Layer 6 of a small transformer language model trained on English Wikipedia (15 layers, counted from 0, width 128).
A neuron's activation on a vector x is GELU(weights . x + bias), where the dot is the dot product.

Input weights of the MLP neurons that the questions are about. A number n stands for n times 0.0035.
n6 (bias -0.011): -5 13 -36 -19 49 -26 24 33 -36 46 -11 20 -25 -30 31 18 27 -22 -10 25 -7 -10 2 30 15 -2 24 -1 3 -2 -25 -57 32 5 -5 19 5 -17 39 28 -40 10 1 -16 -2 -40 47 23 35 -5 -12 6 18 12 13 -85 6 26 16 -17 -21 20 47 -40 -10 -29 15 -7 -31 4 -34 -5 -28 -13 3 19 -55 19 -4 -25 -32 14 -85 -11 25 -20 -22 -24 7 21 16 36 -35 4 8 9 2 -4 58 -20 36 -26 26 -22 11 34 -53 9 -38 -11 2 18 -12 4 21 4 10 6 -37 32 21 -15 -4 15 -20 7 -25 -7
n28 (bias -0.025): 28 8 -32 9 25 -15 23 7 32 -21 -47 -20 6 5 -22 7 40 -21 1 20 6 -17 -2 34 45 -28 45 0 2 8 -7 13 -23 65 -11 -1 -33 -37 22 1 -19 1 13 20 19 -40 32 -32 -40 20 12 30 7 -33 -26 9 11 -38 8 12 -6 -14 33 6 0 6 -18 9 -8 11 -1 1 6 37 24 15 71 -26 16 6 17 -21 -28 -1 -37 -18 15 -3 7 -17 10 21 3 -36 4 9 22 -27 43 20 6 9 -37 -38 35 18 -46 -34 19 4 -45 64 -8 3 -15 -14 31 -11 7 -52 -19 7 17 4 -12 -12 36 -28
n65 (bias -0.033): -64 55 -25 -47 -17 5 14 -1 31 45 46 -4 22 13 6 12 27 34 3 -6 -49 -32 0 38 -10 -12 -7 -7 -21 26 44 -58 -38 -61 -19 28 41 23 8 6 -2 -11 22 47 -48 -22 -11 28 14 -14 4 48 21 -3 -25 -45 -5 39 12 -26 -9 -22 21 50 -40 12 -25 26 27 12 -24 20 4 -3 -40 -13 -18 39 -16 9 16 15 19 18 10 9 2 6 -35 16 -20 50 -33 17 57 -14 -43 -17 8 -29 14 -10 13 -23 2 3 -18 14 -9 -38 -28 46 6 -64 -23 -5 -20 -40 23 -22 17 41 -3 -11 -23 14 -18 8
n69 (bias -0.025): -5 -13 -13 10 36 10 37 12 -12 -49 -4 -24 16 -12 -47 19 5 -25 24 -3 13 -32 6 5 0 -56 0 -23 -24 -25 -34 -47 21 78 -9 15 -62 3 -13 -26 -10 -11 44 16 6 -4 -76 35 35 15 1 10 -33 -25 32 -2 6 -31 19 1 -23 2 55 3 6 19 8 -12 4 12 -18 10 -4 10 26 10 -57 -14 -9 53 -3 -44 -76 24 20 9 -60 -52 38 12 16 12 2 -32 43 -14 55 -11 32 -14 -40 -8 31 19 36 -44 25 24 -1 2 -20 55 24 12 -17 -37 51 -33 -23 38 -11 7 72 40 -21 -27 -33 -38
n79 (bias -0.037): -14 -10 6 -42 -62 39 12 -16 -3 14 15 -2 -31 27 -14 43 -8 53 -26 8 -4 -18 -15 44 -42 37 -20 -4 -33 -6 -74 -56 8 18 13 13 16 41 12 0 25 28 -7 8 -39 0 -27 2 20 -24 -31 -9 -9 -17 18 18 36 -30 -16 -10 -27 14 0 32 38 -32 -1 -2 17 -8 7 23 -56 -5 26 12 24 19 22 9 17 65 -2 -43 -16 7 -6 -26 -46 39 -27 15 12 54 9 -9 28 -34 -50 0 -49 -38 13 39 37 65 -22 -22 8 -14 -6 -13 -4 -5 -21 37 33 -38 1 -35 17 -40 51 -46 8 17 -7 18
n91 (bias -0.020): -7 -7 -6 -4 70 -12 -17 -32 -46 -15 -25 51 6 58 -25 -20 -4 32 13 -4 5 -24 -14 -21 -30 -26 23 43 9 -11 9 17 58 1 25 -6 -8 -1 1 -7 -16 13 31 -38 -9 52 -40 -23 22 -2 -22 -26 -6 -25 37 19 -6 -22 -12 -13 -59 56 24 41 -4 18 -10 -43 -20 21 18 40 -41 23 -49 -9 -13 -2 1 16 -22 -26 -26 50 8 51 -8 -4 -19 -23 3 53 29 30 -22 -3 -29 -26 -14 -7 0 -21 -40 4 39 -70 -7 18 -30 0 -6 48 10 -45 -11 3 7 41 65 11 -13 5 -1 54 -6 42 -8 -20
n101 (bias -0.025): -12 17 -9 6 -20 -3 12 60 -6 3 18 -23 -10 -4 -31 47 -8 -49 -5 6 21 -14 1 11 7 -14 16 -18 14 -16 5 8 52 5 -3 41 -7 3 26 2 11 30 -41 -12 -20 14 47 -9 -16 12 -15 -1 -31 -3 -29 -8 -11 -33 -47 -14 12 -27 -18 -19 -5 -3 -1 30 -27 14 2 -10 -24 47 21 9 19 -12 -18 24 4 4 27 -2 -28 44 -21 3 39 18 36 -25 3 5 -53 -45 23 -5 22 -3 19 -20 31 -56 8 17 5 -31 65 -2 -35 -25 -35 26 -16 -8 -2 -1 -8 -1 10 -19 -39 32 18 10 -4 9
n128 (bias -0.025): -41 -13 -30 -51 23 -19 -44 -16 13 -10 19 32 27 22 -6 75 25 19 -33 9 -19 29 -5 44 -18 -44 57 11 -18 -39 -6 -23 -16 -1 -28 -70 5 -1 45 26 2 11 23 -10 16 -9 64 6 24 -20 8 -38 -25 -14 -32 -39 -22 -35 14 -15 10 49 34 -4 3 37 36 -5 -29 -26 -34 -40 -2 39 0 31 36 -51 18 1 -3 18 -10 -25 26 15 8 -26 -18 41 7 30 -48 -9 28 31 -94 -2 45 55 41 -7 -43 -7 -1 -33 -13 36 35 -27 13 -2 60 -13 18 12 0 -20 45 38 13 1 8 -19 10 -7 18 -8
n173 (bias -0.003): 30 30 41 28 30 37 15 -18 6 -11 -17 -1 -8 -13 -36 5 3 -22 32 4 47 44 -3 17 -32 -13 31 -18 2 27 -59 -19 -35 7 -20 0 -24 -8 6 60 4 -9 12 2 10 -29 -25 44 -12 18 -58 34 -25 27 34 23 15 -21 -7 -26 12 -17 15 -46 -31 29 31 -3 -10 -25 1 -45 -26 43 47 13 0 -23 -9 -28 8 -25 -22 9 -4 -18 -18 -37 25 -10 -41 -40 -15 5 -18 7 27 -9 -9 30 5 1 13 19 -5 -29 59 27 45 9 31 -18 33 6 6 6 25 -33 -16 -3 -26 31 -24 -38 -22 17 26 -20
n189 (bias -0.038): -7 -7 10 -13 30 32 20 -14 5 36 -4 -10 -1 51 -21 29 28 -6 -35 27 20 -23 -5 -35 9 11 23 31 30 11 -49 -15 -56 16 31 -31 32 13 12 -26 11 -4 50 -9 -12 3 10 -38 -47 41 -39 -24 -10 42 -42 -9 11 -19 -9 5 -15 -46 10 30 16 16 -5 12 -36 32 2 13 -6 -12 9 -4 1 1 -47 32 -18 -2 -6 -53 -10 39 11 -6 -23 7 24 11 -27 -32 -41 -37 33 -9 3 34 11 -17 14 17 -1 -4 -50 17 1 17 -18 11 -5 8 16 -37 19 -38 15 16 -24 1 -9 -35 35 -3 23 5
n201 (bias -0.012): 16 -5 -43 -5 13 20 32 28 -47 4 1 18 -35 -33 -74 8 -29 18 19 -31 -44 -33 -13 29 10 20 -20 -40 6 14 -30 -14 45 34 -24 11 -10 -12 18 3 -36 11 16 -32 22 -5 3 25 11 3 25 2 -20 -19 -29 -11 -34 28 -14 -7 -36 -5 -6 -17 8 -1 -5 4 -23 21 -5 46 21 -37 51 -15 34 -3 -4 4 0 -33 0 -2 41 11 -10 2 -3 25 -19 26 -31 -25 30 -62 16 2 13 47 34 17 -7 -24 53 24 -10 -15 21 -24 -8 36 22 -5 -15 -21 17 -30 -23 -15 43 54 -21 -21 15 -42 20 24
n223 (bias -0.027): 36 4 13 -24 -8 -7 11 -15 12 21 -21 4 -6 -25 -21 -35 32 25 32 -29 -37 14 14 36 -18 18 -30 -39 -6 -64 -17 34 0 -70 -20 24 51 3 -10 -27 -35 32 -56 32 -40 9 28 4 25 -10 22 42 -32 42 19 42 19 13 29 9 -19 34 20 62 15 -34 -1 38 31 -11 -11 -23 25 -26 -8 -7 24 -6 -9 -10 -20 -2 -1 -11 3 20 -11 39 -37 9 -45 -10 -32 22 10 -39 17 2 0 2 -45 35 14 -66 -1 38 -3 -45 -4 21 10 -29 27 -53 -38 -17 -1 30 -12 38 7 28 9 18 18 13 -17 -46
n231 (bias -0.003): -27 13 -33 59 27 -29 7 6 -4 -13 12 -22 -14 -18 -9 5 2 -34 21 2 6 -22 -4 -7 15 40 -13 37 -1 27 15 21 18 -3 -20 -1 -2 6 -25 -32 -8 27 -14 19 4 0 -35 7 20 43 16 -18 -5 -23 -7 -62 -19 20 -27 1 -12 4 17 -40 -19 -8 -11 -34 7 -6 24 17 -5 -10 -8 8 -36 34 3 4 41 -27 34 -7 40 6 -3 3 11 27 10 49 -16 23 -13 -29 -22 -21 -29 15 -15 -12 2 39 35 -11 -4 1 15 -16 35 -14 -33 -28 19 -9 13 -44 50 0 -27 -20 38 -6 -12 27 -1 -38
n238 (bias -0.024): 32 -24 22 -23 -10 18 19 38 -7 39 -34 13 -17 10 -75 17 11 -12 -23 20 -24 23 13 -4 -15 5 -32 20 -6 6 -21 19 38 36 4 30 -12 -27 -24 23 -8 -8 -56 -5 11 41 34 -49 -56 7 -4 -18 -47 8 -15 -31 9 4 3 27 -16 19 -40 -17 -13 24 3 -33 -18 -6 50 42 40 1 -14 36 14 -10 -41 49 53 -16 23 -5 -40 -1 -48 20 -2 36 69 33 -38 -66 -13 -11 -33 28 -9 19 -47 -17 -22 -17 11 26 10 7 54 18 -2 7 -29 20 -3 6 -11 -25 -13 -38 16 -34 -24 -13 27 -33 26 -3
n277 (bias -0.002): 4 21 -3 18 -6 7 -3 -13 -10 -6 -25 16 7 -4 -5 0 -9 0 17 25 -41 -42 -50 12 3 -28 4 9 27 -20 71 37 -54 13 -11 -54 1 -45 -29 -23 54 -18 -24 -5 40 19 65 9 13 2 -6 6 -7 3 17 25 -11 2 -23 -38 -15 26 36 16 28 -39 -11 26 15 12 -18 -7 34 -5 -42 -19 41 30 71 -47 -19 7 48 15 -38 -35 -36 -15 -7 40 1 17 31 16 22 -30 20 11 47 -33 -21 32 58 -4 41 6 -7 18 -32 -14 -71 -45 -9 0 -41 7 37 2 -28 22 12 14 -14 -27 31 4 -37 1
n280 (bias -0.026): -4 25 -13 -40 7 23 6 25 17 2 -23 3 -4 -14 -10 21 12 -17 -18 37 -9 -18 -39 -19 3 6 -20 38 -18 -21 -20 12 16 10 14 1 -18 32 14 6 -5 -27 22 -2 -25 -42 3 9 2 -11 16 -15 -24 11 -15 -6 -14 -29 15 -41 -28 -8 32 14 10 35 23 34 -25 25 -7 14 -1 25 -15 8 22 -31 -18 32 -14 -16 41 -14 -7 11 -12 -13 -3 18 42 17 -49 25 9 -44 -25 -15 -21 -48 -16 -25 -1 -16 11 -28 26 25 10 3 -27 2 19 18 8 13 -7 -4 28 24 16 -7 -1 2 63 16 32 -8
n303 (bias -0.043): 2 25 5 -58 7 -12 5 -5 2 15 -54 5 -40 10 -50 21 -5 34 9 -5 -61 -12 -27 32 -2 -9 -35 11 -6 -23 -14 3 37 -23 -43 14 64 -5 8 -21 37 -1 -9 28 -20 -43 -19 16 32 17 11 2 -33 15 10 -5 0 -14 -1 -41 -35 17 12 -8 11 36 -16 29 -45 -24 24 4 -40 -2 -6 -17 -14 55 9 23 -25 24 43 -12 -6 46 -37 3 -35 18 0 -10 8 2 49 -17 -23 23 49 33 -15 7 -11 4 -1 38 -33 -5 -22 -26 2 14 -7 39 44 -43 -28 -28 -15 -32 62 46 -16 -2 -21 -31 54 15
n319 (bias -0.023): 7 -7 -25 -31 -14 16 -15 31 17 22 -21 12 -8 12 -34 27 -1 -4 -6 -22 16 32 -11 -1 -29 -16 -21 17 10 32 -25 17 16 4 8 -2 15 10 -5 -12 35 28 26 27 -32 -56 33 -53 2 30 -4 7 -12 32 -35 -21 -5 12 29 -25 -22 30 -17 11 -33 -24 66 11 29 11 1 -34 -13 -49 -52 28 -26 28 -9 -21 33 31 -3 -19 12 15 34 -33 -43 14 -13 5 13 46 -30 -35 66 4 -28 19 -10 17 -7 -2 19 -24 10 2 2 -13 21 -69 14 -14 42 -20 22 -1 33 14 -17 -10 38 -8 9 -23 -43 -18
n322 (bias -0.012): -15 6 -40 32 10 -14 31 -45 8 -25 10 -5 -56 -28 -13 -20 -54 21 59 -41 24 -16 -64 24 -13 15 4 -24 4 -25 6 16 5 25 4 -11 6 5 7 2 15 5 -68 2 -11 -9 -7 39 -73 -2 14 31 -11 -14 63 15 7 -29 0 -4 9 23 -2 44 9 -2 -3 42 27 -20 -10 -30 -17 42 19 24 -22 -3 2 10 41 24 -2 -3 7 -64 46 38 -57 -38 -5 -35 7 47 -7 19 41 21 -27 20 -31 22 0 11 -10 -34 -45 -17 2 -7 0 -19 48 60 13 5 -7 -29 -2 0 -30 13 6 -8 -27 -9 -7 20
n328 (bias -0.020): -54 31 -28 6 3 42 -2 9 -36 -35 27 -3 22 45 -25 -12 -24 1 -20 16 22 -1 10 -8 -3 0 -4 9 -2 -21 59 13 -13 7 29 0 46 -19 -33 17 -19 -4 -6 14 51 -37 -10 -21 18 38 31 0 44 -23 18 -18 -10 -18 7 8 -1 -6 -25 -47 -27 -32 8 16 0 3 16 -31 -38 -14 13 -15 1 -31 13 -12 -45 4 20 11 -8 -37 -25 -1 0 -48 -13 -23 5 2 -23 37 38 -11 -54 12 -5 1 31 -14 -52 9 -3 0 36 20 18 42 18 4 5 16 -1 19 12 39 9 -13 -13 11 20 40 1 29
n394 (bias -0.042): 5 -7 21 -3 17 3 -16 -38 14 60 -13 16 -16 24 -64 25 10 13 -31 -14 34 -21 8 37 2 10 -26 17 48 -15 4 15 9 -33 21 27 -4 -33 -25 -18 39 -6 -12 49 15 -54 -33 1 5 25 0 29 27 -21 38 7 19 -9 12 28 -39 -38 44 -2 -10 15 8 -17 13 15 19 -3 27 -23 24 27 8 8 -30 9 -39 -6 29 -35 27 -36 -3 -13 -35 3 -36 -2 13 -19 -24 -5 -41 -56 20 -14 -38 10 37 -9 -34 29 -8 24 65 3 -51 43 28 -26 -46 2 40 24 -14 45 22 -19 -34 11 14 30 15 20
n396 (bias 0.010): -31 11 -14 9 -16 33 14 -33 -2 13 13 38 10 7 -13 -34 -2 37 -16 33 9 -4 5 23 -34 2 -23 -20 37 1 17 3 37 17 55 8 -1 27 10 6 -26 11 -5 49 14 10 -40 -26 2 -10 13 19 -42 42 -17 -9 -16 43 -19 -7 -48 13 -9 -22 37 4 -13 25 -18 28 2 -17 32 -13 -17 26 33 -11 -8 1 0 -9 0 1 -30 -31 -42 7 63 10 -53 -16 21 18 11 10 22 2 -79 -17 -29 27 -10 0 31 6 12 -39 -15 -18 24 9 -9 -4 54 -41 -23 -34 11 20 -14 -58 -20 45 -5 -1 21 -27
n426 (bias -0.018): 41 -4 -20 10 18 19 26 56 -21 44 11 12 -56 19 18 -49 -1 -24 19 -14 9 -8 5 15 -49 -22 46 45 -31 -30 -42 -12 -1 -11 -7 11 33 -2 -9 4 36 49 -11 -23 18 -40 5 13 -36 5 9 20 -10 -19 40 13 -31 44 7 10 -14 -30 16 -36 -3 -1 -15 -20 -34 51 5 -2 22 1 -14 86 3 37 4 -21 -3 5 3 50 10 -43 40 -35 -7 -46 -7 13 4 -43 48 28 -28 -52 -5 -31 -17 -18 17 26 -12 -4 21 32 11 9 11 7 36 14 -22 40 -52 -31 54 -36 -11 -34 31 26 2 -13 -34 -4
n462 (bias -0.044): 27 16 -11 25 -9 -32 -18 -78 -15 -15 -3 -11 -39 7 6 -79 7 -2 -10 -4 -5 -25 19 57 25 -20 -5 90 0 3 17 -25 2 33 -19 1 -28 -56 -81 -55 30 -2 36 -52 11 11 13 42 5 0 -11 9 -33 12 -5 52 14 -2 8 -9 -12 -5 -11 24 25 43 -14 -26 -17 35 10 2 -20 30 -25 -21 -24 -6 -10 0 22 -5 25 20 -15 -20 -11 10 18 17 7 -28 23 18 34 26 -8 -18 -25 25 -8 1 19 -16 51 -68 62 25 -17 2 7 20 33 -17 2 -15 -34 -13 2 9 29 12 13 9 -2 45 -31 -5
n468 (bias -0.029): -41 3 -38 -43 -4 -10 36 -5 -39 22 -16 35 7 18 -15 16 54 -5 20 5 -13 15 -55 -22 -34 2 -21 11 -1 16 -22 -32 10 1 2 18 2 28 65 13 -31 -1 31 31 -26 11 10 27 37 -19 -13 29 5 13 15 -22 8 -23 29 -11 -6 3 -29 -8 -32 13 27 42 -11 -11 -3 -21 -1 26 14 -17 0 -29 -30 -5 4 -8 14 21 -20 -1 -1 -20 -14 -4 -1 -17 -46 21 -6 -17 -24 -6 4 -30 36 -25 -9 19 -9 -28 -22 35 25 13 6 -30 1 -22 55 30 57 -16 -12 23 -9 26 -61 -29 17 -22 -13 -31
n473 (bias 0.006): -38 -18 -20 7 -14 -40 14 -23 30 -11 27 31 -35 9 -17 -32 29 17 12 -31 48 9 -37 -7 -12 19 -3 3 29 28 27 -38 24 34 3 10 -18 -49 3 23 18 -1 -31 35 -25 -21 18 7 32 -25 22 37 13 -16 -3 -10 -13 8 42 8 -11 -33 2 13 21 11 -7 -18 16 4 29 -14 -49 -13 -62 -6 -32 -24 -35 -21 -55 30 18 51 10 -19 35 -40 21 15 -14 -2 -7 -13 45 -7 24 -24 -34 2 -26 -47 -22 -7 -18 -26 14 16 53 58 8 11 -27 14 20 28 34 11 -40 42 -17 -15 2 35 -31 -5 -19 -25
n484 (bias -0.019): 20 9 -17 22 31 5 -93 -7 -13 -58 9 6 -19 -22 3 2 -15 -14 -4 -2 2 -12 -8 14 45 -36 30 -10 37 -2 3 -18 -13 18 3 4 -29 -3 23 20 -9 2 -35 28 49 -5 -19 -38 29 30 33 11 -16 -4 -8 6 -8 25 34 29 -30 -1 14 -18 6 -16 -24 44 -22 21 -9 -71 65 1 23 -6 36 -1 -28 23 -33 -9 -6 11 8 9 -6 -25 -4 -32 -5 -1 -34 -8 48 17 -12 -27 -29 -8 -69 12 11 -36 4 43 -4 43 18 55 -16 88 2 7 -53 -17 24 20 17 12 14 11 -56 -7 42 4 34 -17
n510 (bias 0.009): 22 -30 28 33 17 -6 6 32 16 -17 34 16 -22 -29 -18 9 36 -41 23 16 -5 -5 -4 -25 -5 -52 45 19 -2 13 -2 10 -2 41 -10 4 -3 -39 -22 39 -12 -38 -13 -26 -22 5 15 3 -40 8 17 24 -3 13 -27 -2 3 -10 -8 21 12 -16 -25 -2 4 7 -18 -41 -26 -3 13 -2 12 7 -13 -26 8 -15 18 -4 19 -4 -23 -34 22 20 -45 -19 -25 12 -1 27 -1 -26 28 -10 26 13 7 53 34 -15 14 -22 -4 -2 -18 42 42 29 -29 -18 22 52 -5 46 -33 -27 -34 -17 -11 -17 -4 14 1 33 -27 17

Each question shows a token from some text and the vector x that enters the MLP there. A number n stands for n times 0.045.

". ": -12 -26 22 11 -31 -82 -20 0 28 -15 22 2 10 8 38 -13 -15 25 21 16 1 -4 12 18 15 2 -8 -19 16 2 -1 49 -31 -18 9 -5 -2 -2 -5 -9 -20 15 24 -5 -13 -29 -18 23 39 -23 -31 -18 3 55 4 21 58 21 -14 20 -4 6 7 -22 -53 -21 17 2 -21 9 -17 38 -1 11 -10 19 -37 -37 -2 13 -15 4 3 -10 7 -29 -18 -3 -28 10 32 -14 -1 -5 29 -13 -5 25 -8 5 6 2 -6 52 0 -8 15 -32 43 -1 -1 10 -13 24 -27 1 -7 26 -24 -22 -62 19 7 40 -7 -41 20 13
Which neuron lights up most? n473

"ak": -10 29 -11 -6 4 -57 -5 -21 0 2 22 4 21 21 36 -5 -11 9 9 8 -9 -23 15 -5 -1 -13 -26 -6 7 -8 -2 42 -20 -34 1 2 -29 14 -12 -19 -16 9 28 4 -10 -5 -6 8 48 -4 -22 -16 39 43 -3 6 34 22 -47 15 -2 28 18 10 -51 -46 -21 11 -2 5 -22 20 23 -12 -6 9 -5 -34 -10 19 -21 -2 0 -4 -7 -32 14 1 -42 1 49 3 -1 3 31 2 1 13 -3 0 10 -1 -31 38 18 26 22 -11 44 -27 -15 4 -16 28 -25 34 -29 34 -26 -42 -63 25 -16 44 7 -29 -6 34
The most active neuron and its activation: n65, at about 1

"Con": -20 16 14 11 -33 -65 -16 -8 -4 -15 6 11 -1 18 26 -11 7 35 1 25 -2 -13 3 1 9 32 -20 1 3 7 -2 41 -41 -42 31 -16 -5 -8 6 -8 -4 14 24 -15 -1 -5 -15 7 59 34 -34 -22 3 43 -20 5 39 27 -45 17 6 6 6 14 -56 -13 0 9 -7 23 -12 31 27 -8 17 21 -25 -37 -11 27 -23 4 -15 -10 22 -19 13 6 -27 17 48 -25 0 -8 16 -24 -11 -11 -14 -11 18 8 -14 33 12 9 14 -35 43 5 -2 2 -2 -7 -16 -22 -13 12 -30 -44 -32 10 -1 45 6 -59 20 19
The most active neuron and its activation: n189, at about 0.65

"ference ": -9 -13 26 -13 -13 -82 -15 1 18 -31 11 1 10 13 33 -23 -47 9 8 11 -11 -46 14 2 15 7 -20 9 18 16 -25 36 -21 -31 23 -26 -8 -15 5 0 6 15 18 -5 -4 -16 8 -6 59 31 -56 -21 15 57 -4 18 31 44 -29 22 -12 4 4 -4 -48 -27 7 2 -5 8 4 25 9 27 7 11 -21 -36 -6 19 -16 -2 3 -15 13 -33 -8 0 -21 -8 38 3 9 0 40 -34 6 -6 -9 -17 18 11 -7 39 11 7 27 -33 25 -6 -5 7 0 15 -20 -5 -25 37 -15 -12 -28 26 11 14 -9 -45 25 16
The most active neuron and its activation: n462, at about 0.17

"erson": -8 10 0 -8 7 -66 3 -10 -3 -28 19 7 26 2 31 9 -4 15 7 7 4 6 17 -17 -2 -6 -22 9 5 8 12 38 -12 -19 29 -22 -32 2 -12 0 3 9 18 -12 -15 8 -3 11 51 17 -38 -36 17 40 -5 41 24 29 -19 16 -1 14 -7 1 -65 -22 7 10 5 28 -30 13 10 20 24 32 -20 -37 -17 19 -24 -13 1 -9 -3 -28 2 0 -16 -14 38 -51 18 -21 41 -5 -4 2 6 -9 -3 14 -25 51 1 8 -9 -22 39 -32 2 6 -3 2 -41 17 -14 33 -32 -33 -44 -1 0 41 10 -56 20 18
Which neuron lights up most? n69

"ed ": -20 -5 17 11 -28 -77 1 -8 17 -20 15 -6 13 13 40 -21 -66 12 23 11 -4 -25 20 -4 25 11 -11 -17 16 4 -16 41 -31 -13 6 -36 -12 -3 11 -4 -8 31 38 8 -13 -21 -3 5 61 8 -28 -2 21 69 -14 16 35 29 -15 23 -16 13 -5 -4 -46 -31 5 10 -12 -3 -4 25 2 12 4 18 -28 -31 -11 12 -5 5 -4 -11 -11 -18 3 -5 -17 -13 37 13 -10 -8 40 -28 -8 -7 5 -5 22 1 -7 49 4 -16 23 -31 34 -14 -11 9 -13 32 -28 7 -23 36 -12 -12 -41 13 -1 24 -4 -41 1 13
The most active neuron and its activation: n231, at about 0.044

"k": -3 27 22 23 -7 -65 -17 -24 11 -19 37 12 9 15 39 -12 -15 4 12 -8 -14 -13 4 -19 -5 -9 -21 4 25 2 -15 50 -19 -23 10 5 -21 7 -11 -17 -31 11 30 15 -5 -18 -6 9 59 6 -15 -6 20 54 -16 3 24 22 -35 4 -10 30 14 -11 -45 -52 -19 9 11 18 -36 32 21 -6 -12 9 -13 -34 -1 28 -18 2 5 -8 0 -12 10 4 -38 -8 50 -7 13 -23 25 -15 8 3 1 3 16 -24 -3 30 12 16 14 -20 53 -13 -4 -6 -8 31 -14 28 -31 29 -29 -42 -56 10 -1 20 -9 -29 -11 30
The three highest activations, in order: n510, n231, n65

"to ": -18 -7 25 -2 -2 -75 -10 -15 20 -4 1 -3 3 36 29 -27 -42 22 26 22 -6 -2 24 -9 14 15 -35 -9 0 4 -18 33 -25 -10 10 10 -24 4 2 -10 -24 25 32 -17 -19 -19 0 9 53 5 -53 -12 21 58 -5 2 36 26 -23 8 0 28 -10 -6 -40 -20 0 29 -8 5 -12 11 25 12 15 11 -23 -35 -6 25 -19 4 0 -24 4 -20 2 -12 -32 -22 27 -8 1 -14 38 -9 -12 13 -3 4 25 1 -30 49 -3 0 30 -31 38 21 -12 4 -14 19 -16 28 -19 20 -15 -49 -46 1 5 24 6 -42 11 25
Which neuron lights up most? n468

"|---|": 0 -7 14 12 -29 -54 -24 1 12 -25 20 18 -16 -11 26 -12 -22 13 29 16 -20 -5 26 -17 4 7 -32 12 11 10 -12 44 -9 -4 23 -7 -18 8 -33 3 22 17 51 -8 -5 -23 10 2 43 16 -28 -27 -8 55 -9 9 19 12 -33 13 -7 5 13 -5 -40 -37 8 19 0 12 -36 15 -15 8 2 7 -6 -42 -5 31 -12 -21 6 -26 6 -27 17 5 -31 -17 30 -29 16 -5 24 -4 13 14 10 36 27 2 -17 37 17 0 0 -52 43 -14 -4 -3 1 9 -3 20 -28 6 -14 -57 -45 19 3 50 -7 -47 17 32
Which neuron lights up most? n322

"University ": -20 33 -7 -1 -13 -66 -32 -6 24 -8 14 14 14 15 28 -27 -32 -5 6 24 3 -12 19 1 1 5 -38 -15 -1 1 -4 53 -40 -27 18 -15 -16 -20 14 3 6 4 7 -14 -14 -16 9 19 64 4 -54 -35 -3 44 5 16 22 23 -18 25 -17 -11 2 -10 -58 -5 9 11 6 -7 -20 33 8 19 1 22 -44 -14 -6 12 -13 16 -12 1 5 -5 -7 -15 -12 5 46 -13 -9 -4 37 -16 10 17 -7 -7 12 10 -23 26 -7 0 26 -39 31 18 1 14 -2 20 -21 31 -28 18 -21 -39 -50 19 8 34 13 -36 27 39
The two highest activations, in order: n473, n65

"or ": -8 -4 25 2 -29 -77 -17 -12 11 -11 11 -8 18 34 42 -26 -67 15 11 33 -8 10 24 3 9 -1 -28 -11 6 15 -21 39 -34 -16 14 -17 -25 2 20 -9 1 14 26 -9 -16 -20 -13 4 52 0 -47 -16 8 51 16 13 45 27 -28 15 -4 23 7 -16 -35 -24 -4 -6 7 6 -24 34 6 33 12 33 -16 -30 0 25 -25 -10 4 -10 -4 -24 -9 -7 -32 -17 38 2 -9 -8 37 -9 -1 11 -1 5 18 -15 -14 29 -4 10 13 -32 34 -4 0 -1 -11 16 -12 25 -19 21 -11 -44 -31 -5 14 17 12 -48 20 26
The most active neuron and its activation: n79, at about 0.21

"(": -16 19 22 -6 -6 -58 -26 -2 16 4 -2 4 21 35 25 -11 -31 35 3 36 -11 -4 10 -15 3 7 -17 -15 11 7 5 37 -25 -6 7 -23 -16 -4 12 -29 -29 24 34 4 -2 -6 -1 4 42 39 -36 -19 2 41 -5 17 68 52 -19 14 4 18 -1 -23 -54 -39 4 -2 -4 -7 -21 17 -8 10 10 11 -24 -37 -4 16 -19 15 -10 -12 -3 -38 -26 -1 -30 -5 38 -11 14 -19 33 -11 2 17 -6 15 11 4 -26 40 2 -7 4 -39 34 9 8 3 -10 15 -22 14 -29 18 -23 -23 -54 3 0 21 16 -48 18 37
The most active neuron and its activation: n328, at about 0.26

"pri": -28 20 17 3 0 -51 -29 -8 12 -14 -2 -16 4 21 41 6 -24 36 2 29 1 5 30 -2 17 4 -27 -9 4 10 -10 49 -39 -25 25 8 -16 3 -3 4 -2 -1 30 5 2 -24 -7 10 38 3 -62 -16 -6 46 -15 -12 15 4 -36 42 5 0 -24 -13 -64 -29 14 -1 19 4 -33 4 19 10 20 -7 -31 -34 -4 16 -5 10 -7 -16 6 -42 10 -5 -21 14 33 -26 13 -24 27 -18 -7 11 -3 10 24 -7 -10 34 11 1 4 -31 37 -11 1 4 -7 36 2 13 -13 47 -11 -31 -30 9 -11 50 19 -56 20 17
The most active neuron and its activation: n328, at about 0.054

"br": 2 12 17 7 0 -47 -33 -12 -7 -12 31 6 17 17 24 2 -6 15 16 35 2 -40 13 -6 -2 -5 2 -15 13 27 -18 31 -20 -17 13 -15 -19 11 -23 -10 -18 6 24 -16 -24 -10 8 -1 60 -4 -28 -4 17 46 -20 13 20 39 -32 30 -19 19 -9 -20 -53 -23 -24 1 10 29 -39 42 1 0 15 27 12 -33 -10 39 -17 -13 1 -29 7 -46 5 -3 -37 7 30 -19 17 -17 36 -19 3 17 11 -3 24 -9 -9 46 0 3 19 -35 27 -8 3 -7 -21 14 -30 20 -33 15 -19 -59 -19 12 -4 33 21 -34 14 29
Which neuron lights up most? n201

"ens ": -5 1 13 -19 -13 -77 -7 -16 6 -20 24 5 10 20 39 -10 -61 0 20 23 -2 -9 10 5 0 0 -19 -2 11 10 -23 51 -32 -26 13 -14 -23 -2 13 -10 7 16 29 -4 -13 -13 3 -3 54 -8 -52 -20 6 47 3 28 42 34 -2 20 -19 20 -8 -23 -53 -23 5 14 -2 5 -5 22 -12 6 -5 17 -22 -40 -5 25 -2 3 14 -17 6 -12 9 -6 -14 -5 44 -9 10 -8 41 -13 -1 10 -5 10 35 -3 -28 56 -3 14 20 -34 17 -13 -3 13 -13 9 -42 -3 -29 28 -24 -16 -41 24 -3 19 1 -36 16 31
Which neuron lights up most? n303

"i": -4 30 29 2 -30 -50 -35 4 -14 -3 10 -2 11 6 40 -9 -13 12 13 8 -5 3 23 -9 5 15 -6 3 6 3 -13 35 -25 -34 15 4 -12 0 3 -32 4 28 19 -6 -8 -31 -6 7 47 19 -18 -26 9 56 -17 1 18 31 -31 29 -11 12 18 -9 -40 -52 -20 19 -11 24 -25 36 17 -13 25 16 -27 -34 -15 11 -20 -2 11 -23 15 -48 6 -4 -29 -19 30 4 -10 -16 29 9 10 4 6 2 8 -24 -20 36 7 17 16 -25 36 -14 2 -4 -1 14 -4 12 -32 41 -50 -41 -36 14 12 68 6 -39 13 6
Which neuron lights up most? n426